Layer 12 of a small transformer language model trained on English Wikipedia (16 layers, counted from 0, width 128).
Take only the direct path to the model's output, skipping the later layers: a vector added to the residual stream pushes a token's score in proportion to its dot product with that token's output vector.

Output vectors of the tokens that the questions are about. A number n stands for (n - 500) times 0.0025.
"ack": 393,354,575,396,664,574,429,401,568,603,523,657,414,473,448,500,511,371,592,285,713,540,341,353,534,240,423,581,469,615,535,503,484,532,539,702,638,269,613,512,601,576,503,629,610,473,583,214,433,378,440,588,509,601,510,545,555,350,500,639,438,531,449,389,472,390,410,429,338,508,447,431,487,706,562,424,699,720,529,429,707,438,571,469,632,612,327,302,485,639,697,662,322,403,651,490,484,544,561,407,609,518,624,420,514,623,403,432,579,417,575,322,647,400,337,552,421,592,463,546,456,560,535,509,552,302,518,440
" season": 535,325,748,514,569,434,443,336,538,527,780,390,406,581,635,461,558,401,496,519,519,474,306,629,329,505,613,277,409,714,475,446,478,397,466,393,419,321,667,466,589,299,589,596,763,550,560,545,363,564,232,570,382,526,471,560,421,503,518,38,551,614,447,540,497,477,520,557,489,496,597,290,632,480,491,521,544,651,425,333,427,399,533,532,556,542,494,299,605,572,582,476,520,478,740,439,621,705,544,405,481,205,386,314,538,442,647,690,589,435,524,463,569,526,357,536,390,627,630,594,636,711,435,593,589,397,868,297
"ign": 427,491,552,583,503,429,440,394,662,404,444,405,480,627,553,408,359,425,600,528,682,517,408,511,334,250,262,622,425,546,381,653,421,470,612,685,401,397,788,688,329,406,528,519,514,503,406,402,565,415,542,589,573,384,656,509,618,518,602,449,440,463,572,569,366,497,515,575,744,502,604,500,649,686,511,493,586,540,388,572,472,766,282,639,633,614,503,367,588,531,563,525,361,474,566,738,418,717,489,549,326,485,493,489,511,552,515,595,640,308,363,485,707,532,329,533,449,445,434,542,503,335,500,457,590,448,706,426
"pl": 300,484,702,464,401,496,408,470,591,462,521,302,596,561,488,463,326,456,359,343,562,321,545,358,556,429,497,567,557,433,258,404,545,648,490,348,429,486,415,428,346,282,302,726,401,404,436,500,726,664,408,577,494,531,582,704,575,619,270,392,348,560,565,588,464,375,398,440,525,488,570,442,464,622,506,745,423,572,496,424,593,617,683,423,340,408,491,489,564,370,426,572,352,628,604,609,250,327,546,521,287,324,770,438,610,349,519,361,594,481,451,627,482,423,360,292,525,577,403,504,409,398,473,395,456,528,519,350
"\\": 353,532,444,476,568,292,604,308,391,357,445,497,551,542,533,669,565,388,465,415,573,568,583,579,555,307,474,490,442,627,517,531,439,432,373,522,475,657,406,756,490,586,610,636,382,421,623,282,599,445,478,523,436,406,537,508,464,561,461,373,497,470,399,560,445,479,513,565,395,486,518,375,403,500,464,722,726,497,441,421,558,564,461,417,440,487,431,586,449,436,484,612,421,558,432,615,400,531,459,580,421,461,468,322,446,535,623,357,515,716,472,400,503,421,428,600,423,397,572,526,565,740,503,389,670,743,579,550
"che": 725,411,583,611,404,448,533,610,443,435,536,285,484,708,578,517,512,387,413,466,399,478,586,520,271,249,518,650,572,428,708,692,478,594,444,284,363,482,260,601,452,317,456,618,549,363,511,578,337,687,493,511,417,277,489,734,448,294,535,402,287,481,392,385,438,500,569,644,430,495,435,321,692,512,429,556,370,622,500,510,558,373,369,462,236,525,535,444,636,255,589,539,318,648,356,496,514,565,532,529,339,490,522,521,445,616,577,525,482,381,645,277,594,471,387,629,483,496,300,477,373,399,613,605,527,715,449,261
"uary": 416,474,427,649,496,359,593,602,475,545,552,441,570,517,559,532,526,421,358,377,221,349,220,448,500,346,495,574,460,679,752,477,514,682,630,432,529,477,752,408,686,280,622,523,633,480,605,336,182,509,541,748,297,529,574,556,450,617,704,312,382,714,427,259,207,436,517,794,519,477,555,332,414,607,519,390,453,704,389,257,277,258,633,450,269,877,351,718,634,360,332,586,27,516,402,646,150,766,562,537,538,411,547,255,380,435,696,686,702,438,311,521,515,446,683,607,667,657,397,835,673,867,463,346,465,743,582,467
"ry": 525,591,508,584,653,360,553,471,231,483,352,414,312,431,508,454,504,451,410,432,541,366,377,447,591,235,500,593,461,717,507,622,380,389,544,440,406,633,489,577,659,692,618,493,406,518,671,472,490,747,467,510,535,555,638,528,472,582,497,571,357,530,667,474,386,529,679,643,340,500,655,598,359,649,491,431,242,690,488,652,549,429,484,200,564,382,512,408,443,625,523,749,444,470,332,513,565,528,410,486,605,531,775,497,360,478,758,459,470,232,403,394,565,479,552,411,547,421,507,386,478,508,550,362,630,361,360,423
"ley": 576,389,539,473,500,307,558,395,556,474,454,373,601,601,868,620,444,530,396,556,606,528,390,437,395,297,535,665,537,543,745,528,539,655,684,583,446,375,376,520,425,509,520,383,376,395,547,606,489,634,434,707,461,503,648,618,657,586,583,472,581,771,422,351,409,360,464,627,380,489,584,299,610,803,627,476,428,694,415,638,483,515,215,428,504,290,443,334,480,600,568,601,407,422,390,653,457,574,637,334,315,407,543,394,506,566,550,504,474,492,352,308,759,601,519,422,445,436,271,691,465,753,643,487,598,548,437,416
" his": 432,394,597,473,505,450,369,497,359,648,693,355,301,623,611,475,696,356,630,662,336,444,590,659,518,520,357,402,365,555,550,433,542,433,479,391,619,397,564,461,688,429,494,429,676,510,614,587,408,586,487,693,672,511,373,429,558,533,802,546,511,566,327,535,503,480,438,439,507,496,477,636,553,542,426,773,613,702,605,321,524,602,375,395,292,611,494,298,524,461,388,535,430,354,340,670,641,523,454,376,369,445,471,581,525,553,372,586,516,472,472,444,534,514,367,443,492,547,355,594,471,602,522,518,683,525,567,382
"eg": 540,394,594,609,506,492,404,464,561,446,538,595,560,621,383,523,542,477,473,575,445,595,391,436,503,353,227,504,283,466,377,540,688,485,340,464,503,341,511,678,583,318,405,592,493,443,531,348,410,628,712,534,610,614,450,488,509,597,622,623,714,388,419,608,219,450,463,525,541,497,574,381,486,670,508,568,644,442,596,378,364,298,488,425,504,692,509,370,544,548,450,644,254,562,494,656,425,512,336,534,368,350,661,301,242,481,627,608,602,661,704,447,686,425,363,443,384,325,562,348,463,529,477,494,511,573,328,545
"overn": 392,442,593,618,526,504,382,547,379,517,546,241,512,462,524,355,710,438,475,335,434,552,497,685,453,425,528,571,503,454,353,621,598,314,720,507,528,541,885,546,570,495,555,568,566,356,489,249,417,423,459,727,374,460,441,673,553,740,795,273,500,569,471,554,390,237,506,471,564,483,516,335,493,721,552,613,314,449,255,384,517,545,616,611,358,706,432,504,568,383,539,603,519,442,398,449,420,443,438,517,308,408,672,447,395,296,454,608,546,577,554,373,500,386,827,403,500,438,436,487,592,590,432,510,459,480,539,543
"ber": 582,446,589,680,432,328,674,457,482,534,514,591,380,717,444,500,559,352,398,540,295,296,601,454,454,323,269,740,353,366,770,438,388,478,516,750,602,405,397,448,311,336,529,666,371,456,536,448,555,594,493,720,494,392,507,746,550,416,419,342,616,398,373,469,357,426,686,417,642,501,418,564,643,629,610,480,518,627,437,658,480,596,341,524,622,359,522,366,494,520,465,458,343,506,389,507,545,352,546,317,536,604,556,261,452,410,627,472,480,577,393,430,493,287,614,375,455,376,483,513,368,453,510,516,375,524,454,414
"==": 665,488,441,470,471,508,421,435,497,268,565,366,531,441,571,519,694,396,575,602,384,472,326,571,482,500,522,617,509,451,348,673,422,497,324,384,489,472,555,582,543,534,636,704,333,483,582,264,465,407,522,545,455,446,596,473,691,563,516,269,590,402,292,386,478,497,518,459,451,493,603,366,646,609,465,359,656,735,566,632,488,442,304,416,553,370,517,697,596,530,377,672,504,548,626,453,452,722,518,372,431,398,429,557,572,392,473,452,647,611,373,571,701,466,644,548,610,469,578,595,673,734,506,336,445,693,479,292
"á": 648,348,480,609,521,449,406,238,473,512,380,322,408,533,678,425,504,610,523,670,288,410,445,418,445,295,423,628,562,497,411,628,464,444,455,556,454,475,579,488,393,445,581,522,510,438,470,286,229,379,560,500,434,397,494,482,433,497,764,408,585,413,460,511,442,363,622,494,530,501,324,443,573,489,591,594,698,570,452,604,466,402,419,578,525,601,365,473,662,295,493,595,389,616,239,487,571,471,518,397,615,334,676,481,356,668,657,642,431,557,656,524,473,334,394,432,424,473,463,421,553,607,478,448,599,394,393,523
"ild": 387,361,575,655,606,479,413,569,446,488,534,533,394,403,689,387,349,497,490,568,407,276,308,568,555,417,649,546,402,624,510,669,314,447,443,490,403,583,496,545,515,406,573,546,746,185,413,393,611,546,557,473,383,515,524,481,648,709,513,629,614,698,319,342,334,246,462,525,197,487,584,449,496,728,474,623,345,558,275,536,418,624,610,665,444,622,588,624,614,586,608,574,383,617,478,540,350,423,346,425,507,618,541,552,488,586,529,654,485,583,478,528,439,461,642,387,542,291,474,662,568,361,711,526,424,601,470,447
"ut": 356,413,439,710,492,553,643,569,596,266,633,573,637,532,373,460,371,511,408,374,508,671,434,343,680,448,263,415,398,462,429,584,392,412,622,552,606,352,380,467,591,479,574,451,450,480,355,248,478,576,549,626,369,620,624,491,506,374,537,656,483,685,592,635,392,477,625,408,574,504,632,462,529,648,487,369,548,557,439,363,503,459,432,464,503,656,466,608,488,465,592,569,474,610,426,271,396,506,375,491,529,625,319,521,535,576,573,538,444,462,390,457,334,363,407,440,572,467,567,339,626,473,250,559,256,397,535,397
"es": 591,584,500,614,407,547,622,547,524,592,553,509,509,488,459,560,515,628,536,324,399,600,500,442,375,308,490,585,553,520,626,578,642,666,591,455,532,436,396,438,271,513,641,360,389,483,363,362,429,535,612,421,524,413,552,470,680,527,675,602,509,250,592,702,644,378,603,461,490,504,598,673,433,446,582,397,523,389,515,590,353,477,388,459,504,765,616,435,530,491,607,739,455,385,583,522,513,411,388,422,306,666,477,461,649,315,616,739,440,674,288,494,510,404,432,601,449,579,664,546,545,363,715,522,601,682,601,634
"ous": 407,423,654,572,462,601,566,659,466,641,573,353,420,693,446,216,521,534,276,511,389,576,489,352,503,615,525,664,538,712,511,604,281,631,627,718,481,560,569,415,552,562,439,736,443,523,537,343,357,577,525,365,604,651,608,577,533,473,475,575,532,425,421,544,531,435,580,546,622,489,444,661,571,619,578,618,537,860,463,658,230,619,438,461,456,483,346,526,510,575,545,599,227,529,276,546,330,546,396,741,430,372,504,537,497,473,541,399,436,737,528,407,718,356,318,185,356,519,587,937,484,464,575,548,523,557,544,545
"ime": 261,607,477,581,387,541,422,507,208,701,402,341,480,228,547,453,640,525,542,441,439,539,267,475,486,371,240,576,547,447,448,411,342,388,490,464,214,533,476,444,496,363,493,387,591,472,339,292,493,496,412,515,361,713,607,586,369,587,362,666,484,672,539,389,222,428,438,500,466,493,452,472,620,750,618,492,553,691,521,493,664,623,517,576,615,621,251,368,670,511,479,761,408,297,527,596,534,656,438,522,416,527,523,290,545,646,612,687,566,459,746,473,543,394,431,485,573,595,345,577,554,564,412,747,734,445,645,596
"ied": 581,553,643,468,432,505,497,329,536,593,500,400,446,623,588,311,673,565,442,693,559,300,366,534,522,456,538,556,463,689,556,655,266,458,511,778,608,481,727,583,686,630,557,537,464,245,402,371,504,795,410,542,447,659,572,591,727,511,719,430,493,576,480,563,376,439,243,357,792,485,566,362,555,487,712,581,669,731,457,359,358,371,723,478,391,593,320,385,496,525,479,633,285,386,413,714,424,483,416,686,547,552,823,694,569,362,593,550,464,555,312,535,484,466,325,489,478,576,276,500,590,392,436,478,451,522,445,339
"ist": 429,397,686,464,625,631,325,620,361,610,693,358,581,532,492,260,397,568,588,415,300,579,503,207,274,291,247,267,540,334,483,801,405,544,658,731,392,609,530,602,353,641,432,568,625,515,372,495,362,621,538,455,561,268,645,526,434,549,483,523,564,530,728,527,470,548,455,471,482,496,449,629,554,504,558,297,493,580,544,526,580,503,584,352,527,548,618,576,510,569,567,591,428,427,617,630,626,405,535,777,507,478,465,423,673,568,471,598,536,477,431,398,721,599,462,375,333,460,513,621,566,359,384,595,470,547,535,511

Each question shows what one neuron of this layer's MLP adds at an activation of 1. A number n stands for (n - 500) times 0.0011.

n245: 549,365,354,475,422,569,660,525,578,345,432,424,601,293,433,449,455,407,515,667,695,549,584,576,455,527,676,475,447,401,648,411,694,508,506,406,427,528,473,413,461,424,333,460,636,503,618,316,454,454,503,431,503,554,414,544,539,371,275,463,551,464,656,437,670,474,337,518,425,646,541,519,671,466,494,465,654,551,421,470,479,447,456,572,495,583,582,454,604,520,429,398,631,393,455,494,572,611,552,474,429,578,406,474,462,494,558,579,455,664,476,532,512,429,494,396,481,286,362,595,675,500,302,441,445,484,490,423
Which of these tokens does it push down most? "ry"

n135: 409,439,450,615,534,474,500,462,509,511,427,541,430,453,477,522,431,560,508,427,551,568,508,458,533,480,514,570,509,485,502,537,378,534,459,551,582,538,589,570,509,493,448,541,486,518,671,526,348,581,374,425,566,518,629,506,595,435,426,475,549,532,540,498,383,443,338,535,397,101,452,500,602,520,590,630,482,461,516,494,543,469,400,517,578,500,389,504,496,533,406,531,438,508,343,579,422,510,452,510,463,498,555,471,506,483,542,576,557,511,493,466,471,408,477,506,535,517,449,476,432,618,457,480,711,467,516,498
Which of these tokens does it push down most? "es"

n218: 475,444,497,471,560,457,470,339,498,417,414,340,318,602,407,463,394,512,522,509,595,583,417,387,455,514,528,581,535,522,484,492,481,469,643,421,522,503,397,477,718,427,549,500,246,506,472,432,650,614,517,438,505,497,596,551,549,484,433,358,545,497,533,569,463,440,477,553,442,327,495,458,411,414,283,589,333,599,310,390,442,370,665,502,595,403,414,520,428,585,536,413,466,524,539,434,437,447,451,557,618,482,559,434,538,651,507,465,598,494,418,406,567,475,541,474,490,415,426,476,598,514,452,581,598,413,518,805
Pushed up most: "ry"

n79: 540,580,367,576,483,469,430,623,548,614,364,472,377,547,590,380,449,443,411,472,484,415,503,601,614,475,500,540,486,490,508,508,449,342,526,555,316,435,525,517,500,598,586,530,433,346,607,408,427,399,392,449,449,457,539,546,590,435,555,561,439,553,391,397,607,548,494,436,591,450,581,377,563,562,476,414,477,479,513,565,557,454,427,464,453,464,287,532,645,289,475,566,421,589,142,560,502,477,390,598,489,521,613,434,350,541,432,587,547,572,542,476,442,358,454,542,560,549,601,448,190,516,570,578,469,416,577,541
Pushed up most: "á"

n131: 440,289,676,666,525,461,537,503,400,488,576,497,578,580,528,567,543,569,592,502,544,633,530,556,681,568,394,428,437,474,438,664,524,384,486,410,424,476,404,527,594,468,664,456,540,386,436,311,437,524,439,719,596,455,616,566,599,343,412,497,426,558,426,415,594,593,621,572,483,444,487,449,557,497,567,587,418,243,606,573,423,457,489,520,420,437,617,368,458,489,682,369,509,478,593,421,415,442,539,447,494,610,488,391,574,458,666,689,500,476,310,419,498,401,557,561,547,650,372,493,497,677,466,413,497,451,512,450
Which two tokens does it push up most, strongest first? "ut", " season"

n72: 527,452,415,581,567,665,555,401,530,421,415,617,423,656,602,465,646,590,567,392,489,572,622,565,450,421,326,544,609,476,545,545,460,341,593,472,424,381,404,580,367,414,559,397,386,551,327,492,512,488,594,585,552,602,488,485,521,568,500,372,419,451,513,500,367,653,492,481,417,365,632,578,495,322,578,417,493,569,520,462,608,453,605,573,392,421,491,519,576,569,500,556,585,430,392,452,457,367,552,545,579,512,489,631,529,320,489,510,586,558,538,411,411,384,584,486,507,471,348,543,548,474,440,457,480,628,409,426
Which of these tokens does it push down most? " season"

n179: 520,470,554,561,554,535,540,455,512,572,483,396,545,546,492,484,706,357,389,498,440,430,558,588,510,459,512,325,471,456,500,532,443,422,433,474,622,616,571,511,533,333,660,578,445,440,473,639,502,611,376,466,620,527,404,714,462,531,653,617,466,575,370,345,514,479,409,495,484,500,505,529,417,337,584,443,410,376,459,463,383,502,471,446,570,591,469,402,522,436,647,605,625,398,513,495,420,618,387,452,456,508,587,405,490,386,390,429,510,391,629,407,615,423,486,482,447,436,505,584,581,468,480,327,317,394,532,535
Pushed up most: "overn"

n107: 484,362,507,558,697,427,331,368,556,497,545,514,496,427,582,348,528,390,344,444,544,554,588,603,407,407,611,572,552,533,390,502,512,525,323,582,473,406,520,657,528,455,438,471,537,390,477,483,493,534,467,479,454,597,350,486,550,479,524,493,486,389,439,420,588,481,285,520,504,186,414,597,520,484,440,577,495,625,556,555,487,491,485,513,562,574,600,464,550,413,539,640,413,593,469,565,522,350,512,511,561,498,517,509,536,553,496,478,533,367,448,435,492,561,358,523,555,592,517,489,391,507,511,619,436,577,603,586
Pushed up most: "ack"

n2: 510,503,565,433,500,558,462,565,382,638,555,471,423,580,402,397,363,486,485,682,531,485,683,487,416,570,531,413,614,411,554,422,513,529,706,520,513,473,462,377,472,431,363,453,556,561,500,585,619,626,377,467,517,452,600,449,429,389,493,420,540,563,518,468,585,574,354,500,373,316,570,472,550,466,579,629,457,563,535,474,471,636,482,572,502,612,370,521,461,460,466,525,227,416,385,478,429,498,642,518,615,588,538,396,471,541,453,533,445,543,458,475,557,508,591,458,526,603,363,552,540,497,351,465,561,554,612,688
Which of these tokens does it push down most? "=="

n231: 405,526,307,525,585,525,503,488,488,546,586,508,518,380,316,282,515,621,494,573,505,533,368,509,478,703,423,533,348,626,511,595,566,497,552,344,619,495,666,563,528,553,461,529,427,591,441,605,405,563,554,419,481,658,540,524,513,364,350,572,434,402,372,478,459,343,549,338,493,589,553,554,665,546,455,466,484,423,432,461,470,561,446,555,578,563,388,573,588,533,395,648,548,666,730,685,458,497,575,574,619,524,419,447,630,438,576,551,464,381,474,396,510,446,561,451,513,730,412,495,422,577,330,511,596,562,515,375
Pushed up most: "ime"

n244: 446,507,473,449,491,538,538,495,487,432,489,552,609,571,558,468,465,491,560,465,350,443,406,503,438,497,425,598,525,430,523,556,469,622,679,397,514,608,387,454,554,587,598,584,498,557,405,535,464,442,530,358,636,381,495,534,478,470,568,609,446,425,500,563,513,445,453,421,589,757,613,482,554,491,450,394,423,434,605,542,472,528,677,580,478,542,552,662,502,477,505,633,500,593,540,437,364,520,502,491,547,624,544,567,541,500,452,377,393,576,495,550,516,614,430,357,471,377,709,496,484,534,433,537,569,439,500,323
Pushed up most: "ist"

n235: 603,500,415,519,458,570,560,365,391,430,460,577,426,536,530,464,570,459,483,457,559,500,514,479,440,508,538,599,519,509,586,444,641,328,398,617,347,459,445,556,538,518,495,382,312,557,365,365,512,472,516,411,365,484,474,344,556,377,449,608,559,337,485,571,565,370,530,428,509,563,434,543,463,428,488,484,571,525,565,548,500,538,591,535,417,546,514,569,380,757,422,456,523,570,515,457,510,465,510,534,507,519,422,502,472,513,378,553,468,662,599,536,415,639,546,417,367,664,571,507,458,352,528,372,493,630,429,410
Pushed up most: "es"

n147: 611,393,478,411,522,426,471,467,500,492,484,491,630,443,573,485,557,564,551,572,350,469,528,487,481,477,505,573,433,569,430,460,481,440,387,434,587,486,498,518,552,387,584,382,544,409,402,585,466,509,548,605,376,495,526,582,546,432,578,421,382,450,326,526,457,536,534,478,607,310,484,334,523,684,413,582,484,355,638,473,524,542,546,637,609,601,469,527,596,654,595,545,541,535,546,472,490,552,370,478,567,512,542,587,479,498,599,597,453,366,545,509,502,672,383,492,576,559,461,587,588,596,590,479,643,374,471,530
Pushed up most: " season"

n220: 542,378,472,478,493,578,582,615,496,347,398,486,436,457,490,508,356,441,564,556,472,571,533,446,660,469,416,537,553,439,607,454,453,521,358,565,498,367,580,333,420,495,468,594,434,469,526,266,546,421,603,502,484,456,566,467,458,572,436,590,418,626,518,456,616,468,647,638,355,463,638,394,528,505,485,583,505,629,409,395,559,581,512,489,575,604,478,493,568,556,605,510,556,505,623,423,414,509,394,594,376,448,543,513,428,565,552,495,493,529,613,525,504,485,540,474,557,383,513,533,580,465,380,732,368,437,448,437
Which two tokens does it push up most, strongest first? "ut", "ild"

n33: 481,510,424,428,552,498,625,473,391,519,457,536,464,433,564,429,512,355,503,456,533,272,576,396,674,417,563,446,507,542,500,636,491,495,475,411,336,449,559,701,477,466,520,486,439,556,617,497,536,445,537,351,536,502,563,579,466,399,411,452,502,493,472,555,327,500,453,471,629,342,483,649,564,471,576,381,425,605,478,568,495,329,474,399,453,349,363,500,474,443,297,483,598,527,648,419,569,536,586,516,292,556,589,583,550,462,500,457,436,384,601,495,607,353,429,438,491,469,528,496,422,401,505,458,604,454,564,608
Pushed up most: "ry"

n162: 510,475,631,528,385,606,500,309,719,572,500,560,507,438,511,442,575,517,659,585,392,458,442,436,536,572,600,585,459,310,546,625,576,520,618,402,535,510,517,596,455,489,421,346,515,481,580,588,522,520,445,508,593,532,414,538,538,349,424,419,534,480,524,469,395,661,563,522,613,394,403,531,648,505,667,582,372,464,392,451,479,344,516,502,434,465,553,500,557,531,414,456,455,480,491,441,489,510,403,630,435,462,567,596,296,396,548,564,515,551,439,550,396,629,289,407,339,452,513,463,397,522,547,554,543,604,640,570
Pushed up most: "ied"

n46: 445,403,696,505,477,447,492,554,403,511,367,617,632,562,641,452,486,428,574,431,382,495,441,370,493,468,483,544,507,685,412,618,571,451,537,567,541,564,415,595,459,553,657,670,488,458,436,418,450,607,456,495,471,467,446,461,532,448,481,631,403,416,407,575,489,508,448,561,321,602,524,388,422,502,475,431,469,350,559,533,437,385,356,511,641,526,391,469,510,450,564,495,563,409,503,653,366,374,528,475,560,391,385,456,402,575,522,546,512,608,439,449,408,438,407,560,603,562,500,518,379,474,317,539,483,535,564,510
Pushed up most: "\\"

n70: 381,508,455,479,600,504,397,389,431,558,505,376,487,478,394,465,400,578,500,532,521,526,498,462,467,449,609,403,538,601,514,663,396,538,417,514,471,514,514,435,520,523,367,369,556,530,418,698,454,505,597,589,419,466,458,657,489,458,642,587,555,475,581,608,444,647,402,538,476,390,500,549,552,441,517,546,627,478,450,299,413,467,495,541,333,635,451,676,546,567,633,455,624,467,584,439,659,370,471,571,481,509,617,496,502,564,549,574,552,490,627,396,502,525,497,551,480,564,438,610,529,525,520,495,519,565,564,525
Which of these tokens does it push down most? "ber"

n234: 559,537,398,441,593,524,550,398,581,676,462,271,520,561,334,534,540,510,423,629,495,370,429,345,484,330,456,665,517,548,679,506,548,569,521,398,467,397,381,453,490,549,508,574,497,631,431,443,433,461,408,448,531,438,503,674,582,471,363,416,478,490,303,462,595,429,322,486,624,693,526,490,513,328,497,557,409,497,631,470,524,376,611,624,470,649,545,459,614,382,467,559,416,351,627,537,416,685,505,562,546,487,455,498,518,553,469,525,527,590,771,458,571,383,515,512,563,564,397,449,457,424,513,582,440,442,467,619
Pushed up most: "che"

n149: 516,359,579,565,613,519,534,358,445,461,408,543,412,422,623,627,456,542,536,477,510,559,429,543,470,550,584,402,498,443,633,591,579,514,512,486,370,523,531,456,459,433,440,613,399,428,495,597,410,576,576,410,489,424,383,620,422,500,460,405,462,384,391,460,482,502,407,515,532,444,570,395,386,440,349,460,448,576,444,569,481,420,447,475,582,681,417,438,425,512,575,605,624,530,537,609,545,475,400,389,479,374,498,398,475,469,435,457,458,347,500,502,535,473,474,498,642,592,352,534,489,723,527,419,534,594,598,523
Which of these tokens does it push down most? "ut"

n111: 450,497,476,607,402,453,518,516,470,695,488,457,459,550,448,500,451,347,413,591,580,467,456,599,456,532,539,434,504,460,434,552,427,431,510,582,400,429,462,382,579,537,497,483,564,551,460,412,661,483,361,601,624,495,461,665,382,562,568,558,440,502,611,380,521,556,539,556,545,397,442,558,581,530,490,414,493,611,393,590,361,403,518,584,557,450,579,635,515,334,446,522,613,398,448,532,492,514,581,412,422,515,496,435,553,459,502,521,450,661,345,614,303,505,370,536,606,337,383,547,600,398,619,567,605,427,322,425
Which of these tokens does it push down most? "eg"

n206: 681,365,338,573,498,617,564,279,421,474,682,548,474,579,516,592,483,387,500,409,474,598,646,531,678,494,447,428,456,675,495,377,430,564,557,495,535,531,564,614,488,673,500,624,444,519,307,519,528,530,578,402,561,492,495,568,488,547,468,418,586,303,373,482,388,621,393,533,557,791,510,544,460,485,414,452,556,524,534,458,533,546,441,498,367,437,466,438,535,390,489,591,618,394,500,606,478,430,524,379,479,423,302,473,591,524,505,449,453,551,400,381,518,495,566,545,478,389,524,439,527,492,717,448,543,595,459,563
Pushed up most: "\\"

n22: 449,537,390,500,481,514,435,296,537,638,437,534,433,370,476,511,401,550,435,495,412,705,375,693,528,625,370,553,433,490,542,497,516,380,422,513,403,335,430,550,519,473,472,510,535,632,535,403,456,442,413,618,636,619,515,628,608,580,296,418,495,488,592,411,571,594,438,320,537,605,449,555,384,417,523,471,539,462,548,519,544,639,534,440,579,532,505,570,458,528,547,563,544,601,559,389,515,519,544,307,426,428,572,481,510,634,518,557,578,428,438,453,431,468,374,395,586,466,569,544,478,736,592,442,567,564,440,525
Pushed up most: "ime"

n176: 516,466,559,403,640,617,581,508,415,580,407,475,504,539,613,396,526,493,476,481,485,493,514,465,408,465,495,623,564,377,509,436,595,461,523,488,428,443,544,531,530,379,472,493,511,428,517,540,549,525,491,540,502,634,509,403,470,525,590,507,444,707,394,491,779,502,637,429,532,280,471,476,478,682,433,487,527,662,426,396,540,399,519,567,656,529,426,491,559,535,570,614,355,509,373,583,512,520,559,489,470,575,508,356,439,437,521,411,488,411,557,506,512,505,436,502,544,502,691,458,396,461,378,525,441,395,403,527
Pushed up most: "ack"

n47: 510,377,555,709,633,493,465,641,483,514,426,570,410,538,473,566,580,546,394,505,514,440,485,464,528,461,618,614,511,617,660,552,537,549,619,622,463,464,583,344,517,575,534,419,531,365,375,456,739,465,563,529,397,560,403,495,476,431,458,487,425,475,530,445,550,577,454,464,491,513,420,398,465,682,513,458,560,516,410,416,408,522,476,439,505,590,316,466,415,635,516,567,710,353,522,621,605,597,452,575,518,482,549,414,705,342,449,460,580,579,600,423,530,441,560,579,429,473,301,484,567,432,572,603,434,505,339,475
Which two tokens does it push up most, strongest first? "ied", "ack"

n54: 422,410,476,438,572,510,476,430,553,515,454,540,502,440,474,490,543,450,517,335,552,589,363,584,511,366,437,467,516,463,566,643,479,525,491,368,428,334,575,317,539,453,641,432,328,495,446,510,524,433,606,540,520,624,470,446,515,390,391,498,498,543,526,479,445,493,341,422,475,182,547,392,423,507,472,487,538,565,433,456,561,509,452,605,476,384,535,665,621,579,531,604,398,541,655,470,613,427,625,623,554,500,502,479,556,605,481,562,491,429,653,494,508,526,513,481,458,541,582,536,612,531,588,440,450,489,591,498
Which two tokens does it push up most, strongest first? "ack", "ime"

n137: 421,610,469,495,530,616,474,484,534,453,507,440,657,464,497,431,384,474,340,489,538,485,439,282,402,390,589,470,526,549,561,563,482,436,550,607,341,361,561,563,516,474,503,439,371,381,492,296,533,488,507,641,473,634,571,575,371,421,502,515,490,502,508,348,348,431,517,597,511,415,361,609,619,677,546,526,387,535,483,420,491,535,428,532,528,479,486,545,514,438,379,505,333,500,361,379,561,593,584,465,555,459,549,482,351,523,640,533,552,622,519,408,443,459,486,424,404,515,469,372,396,492,512,549,403,505,576,666
Which of these tokens does it push down most? " his"

n191: 435,514,335,484,421,338,465,526,595,538,608,450,507,497,578,403,490,475,471,665,488,389,292,461,319,542,627,509,465,458,567,571,623,407,492,393,551,508,406,577,531,352,351,644,418,561,279,419,573,503,532,550,500,503,441,594,476,433,540,553,542,482,538,476,396,449,454,420,438,608,576,363,473,557,503,487,477,637,526,475,448,551,541,576,559,549,551,510,490,363,481,484,370,617,640,350,465,520,420,454,497,505,481,677,485,486,549,387,354,708,453,571,404,424,483,603,591,440,592,370,249,407,572,409,449,480,518,477
Pushed up most: "ild"

n103: 463,735,703,584,545,498,621,533,549,474,517,567,434,588,527,402,471,384,358,450,553,308,520,525,437,506,510,469,527,413,535,495,500,462,630,631,458,407,485,478,472,459,409,430,606,500,409,503,424,561,548,555,468,256,417,463,597,393,515,648,451,515,556,464,508,624,645,516,710,694,594,620,402,464,613,461,677,539,464,566,528,548,500,363,464,422,533,468,624,410,569,362,426,284,481,485,463,498,576,483,585,651,486,443,542,442,525,479,454,548,508,519,527,513,520,477,505,473,324,486,517,323,625,480,505,474,373,440
Pushed up most: "ber"

n12: 481,481,532,558,401,597,399,686,500,604,512,575,431,474,375,503,596,429,325,610,489,607,535,481,507,492,510,652,673,526,406,592,498,436,595,613,513,574,457,539,546,382,490,624,618,446,401,548,534,471,467,510,485,502,483,463,574,480,569,609,540,612,552,465,548,554,567,500,360,319,590,498,498,632,611,524,290,394,415,464,507,647,562,527,564,592,406,397,481,543,482,495,578,463,472,540,547,478,480,610,571,429,480,426,602,477,576,609,437,508,591,526,571,630,572,622,681,500,542,600,481,524,318,512,399,587,285,398
Which of these tokens does it push down most? "\\"

n85: 470,434,410,447,483,530,546,552,584,438,456,544,483,450,529,559,417,453,509,434,512,517,524,439,524,442,536,453,484,427,554,572,598,442,548,461,506,487,586,439,486,526,400,591,507,593,421,506,495,436,545,431,525,486,458,383,348,500,591,519,498,457,575,433,478,544,365,467,601,579,543,557,481,317,415,536,514,398,447,556,433,483,462,538,596,504,548,432,613,487,469,478,588,546,462,515,530,397,596,399,500,466,452,486,512,586,493,561,421,490,425,476,485,429,559,571,533,508,454,547,437,446,526,529,617,491,458,572
Which of these tokens does it push down most? "ied"

n204: 448,536,448,519,478,603,613,519,540,486,481,420,368,556,558,448,692,500,450,507,531,416,606,324,626,671,524,433,617,376,548,346,454,447,522,581,455,498,493,599,527,422,580,481,531,448,584,523,474,427,484,525,455,599,546,545,529,694,546,549,466,370,381,466,529,540,329,547,482,450,436,587,591,577,460,453,476,470,614,502,611,475,487,438,410,597,484,567,521,581,569,480,576,556,497,435,469,430,463,475,599,672,434,446,363,318,480,354,449,447,469,636,464,421,562,502,396,659,523,405,321,416,579,529,416,484,652,538
Pushed up most: "ber"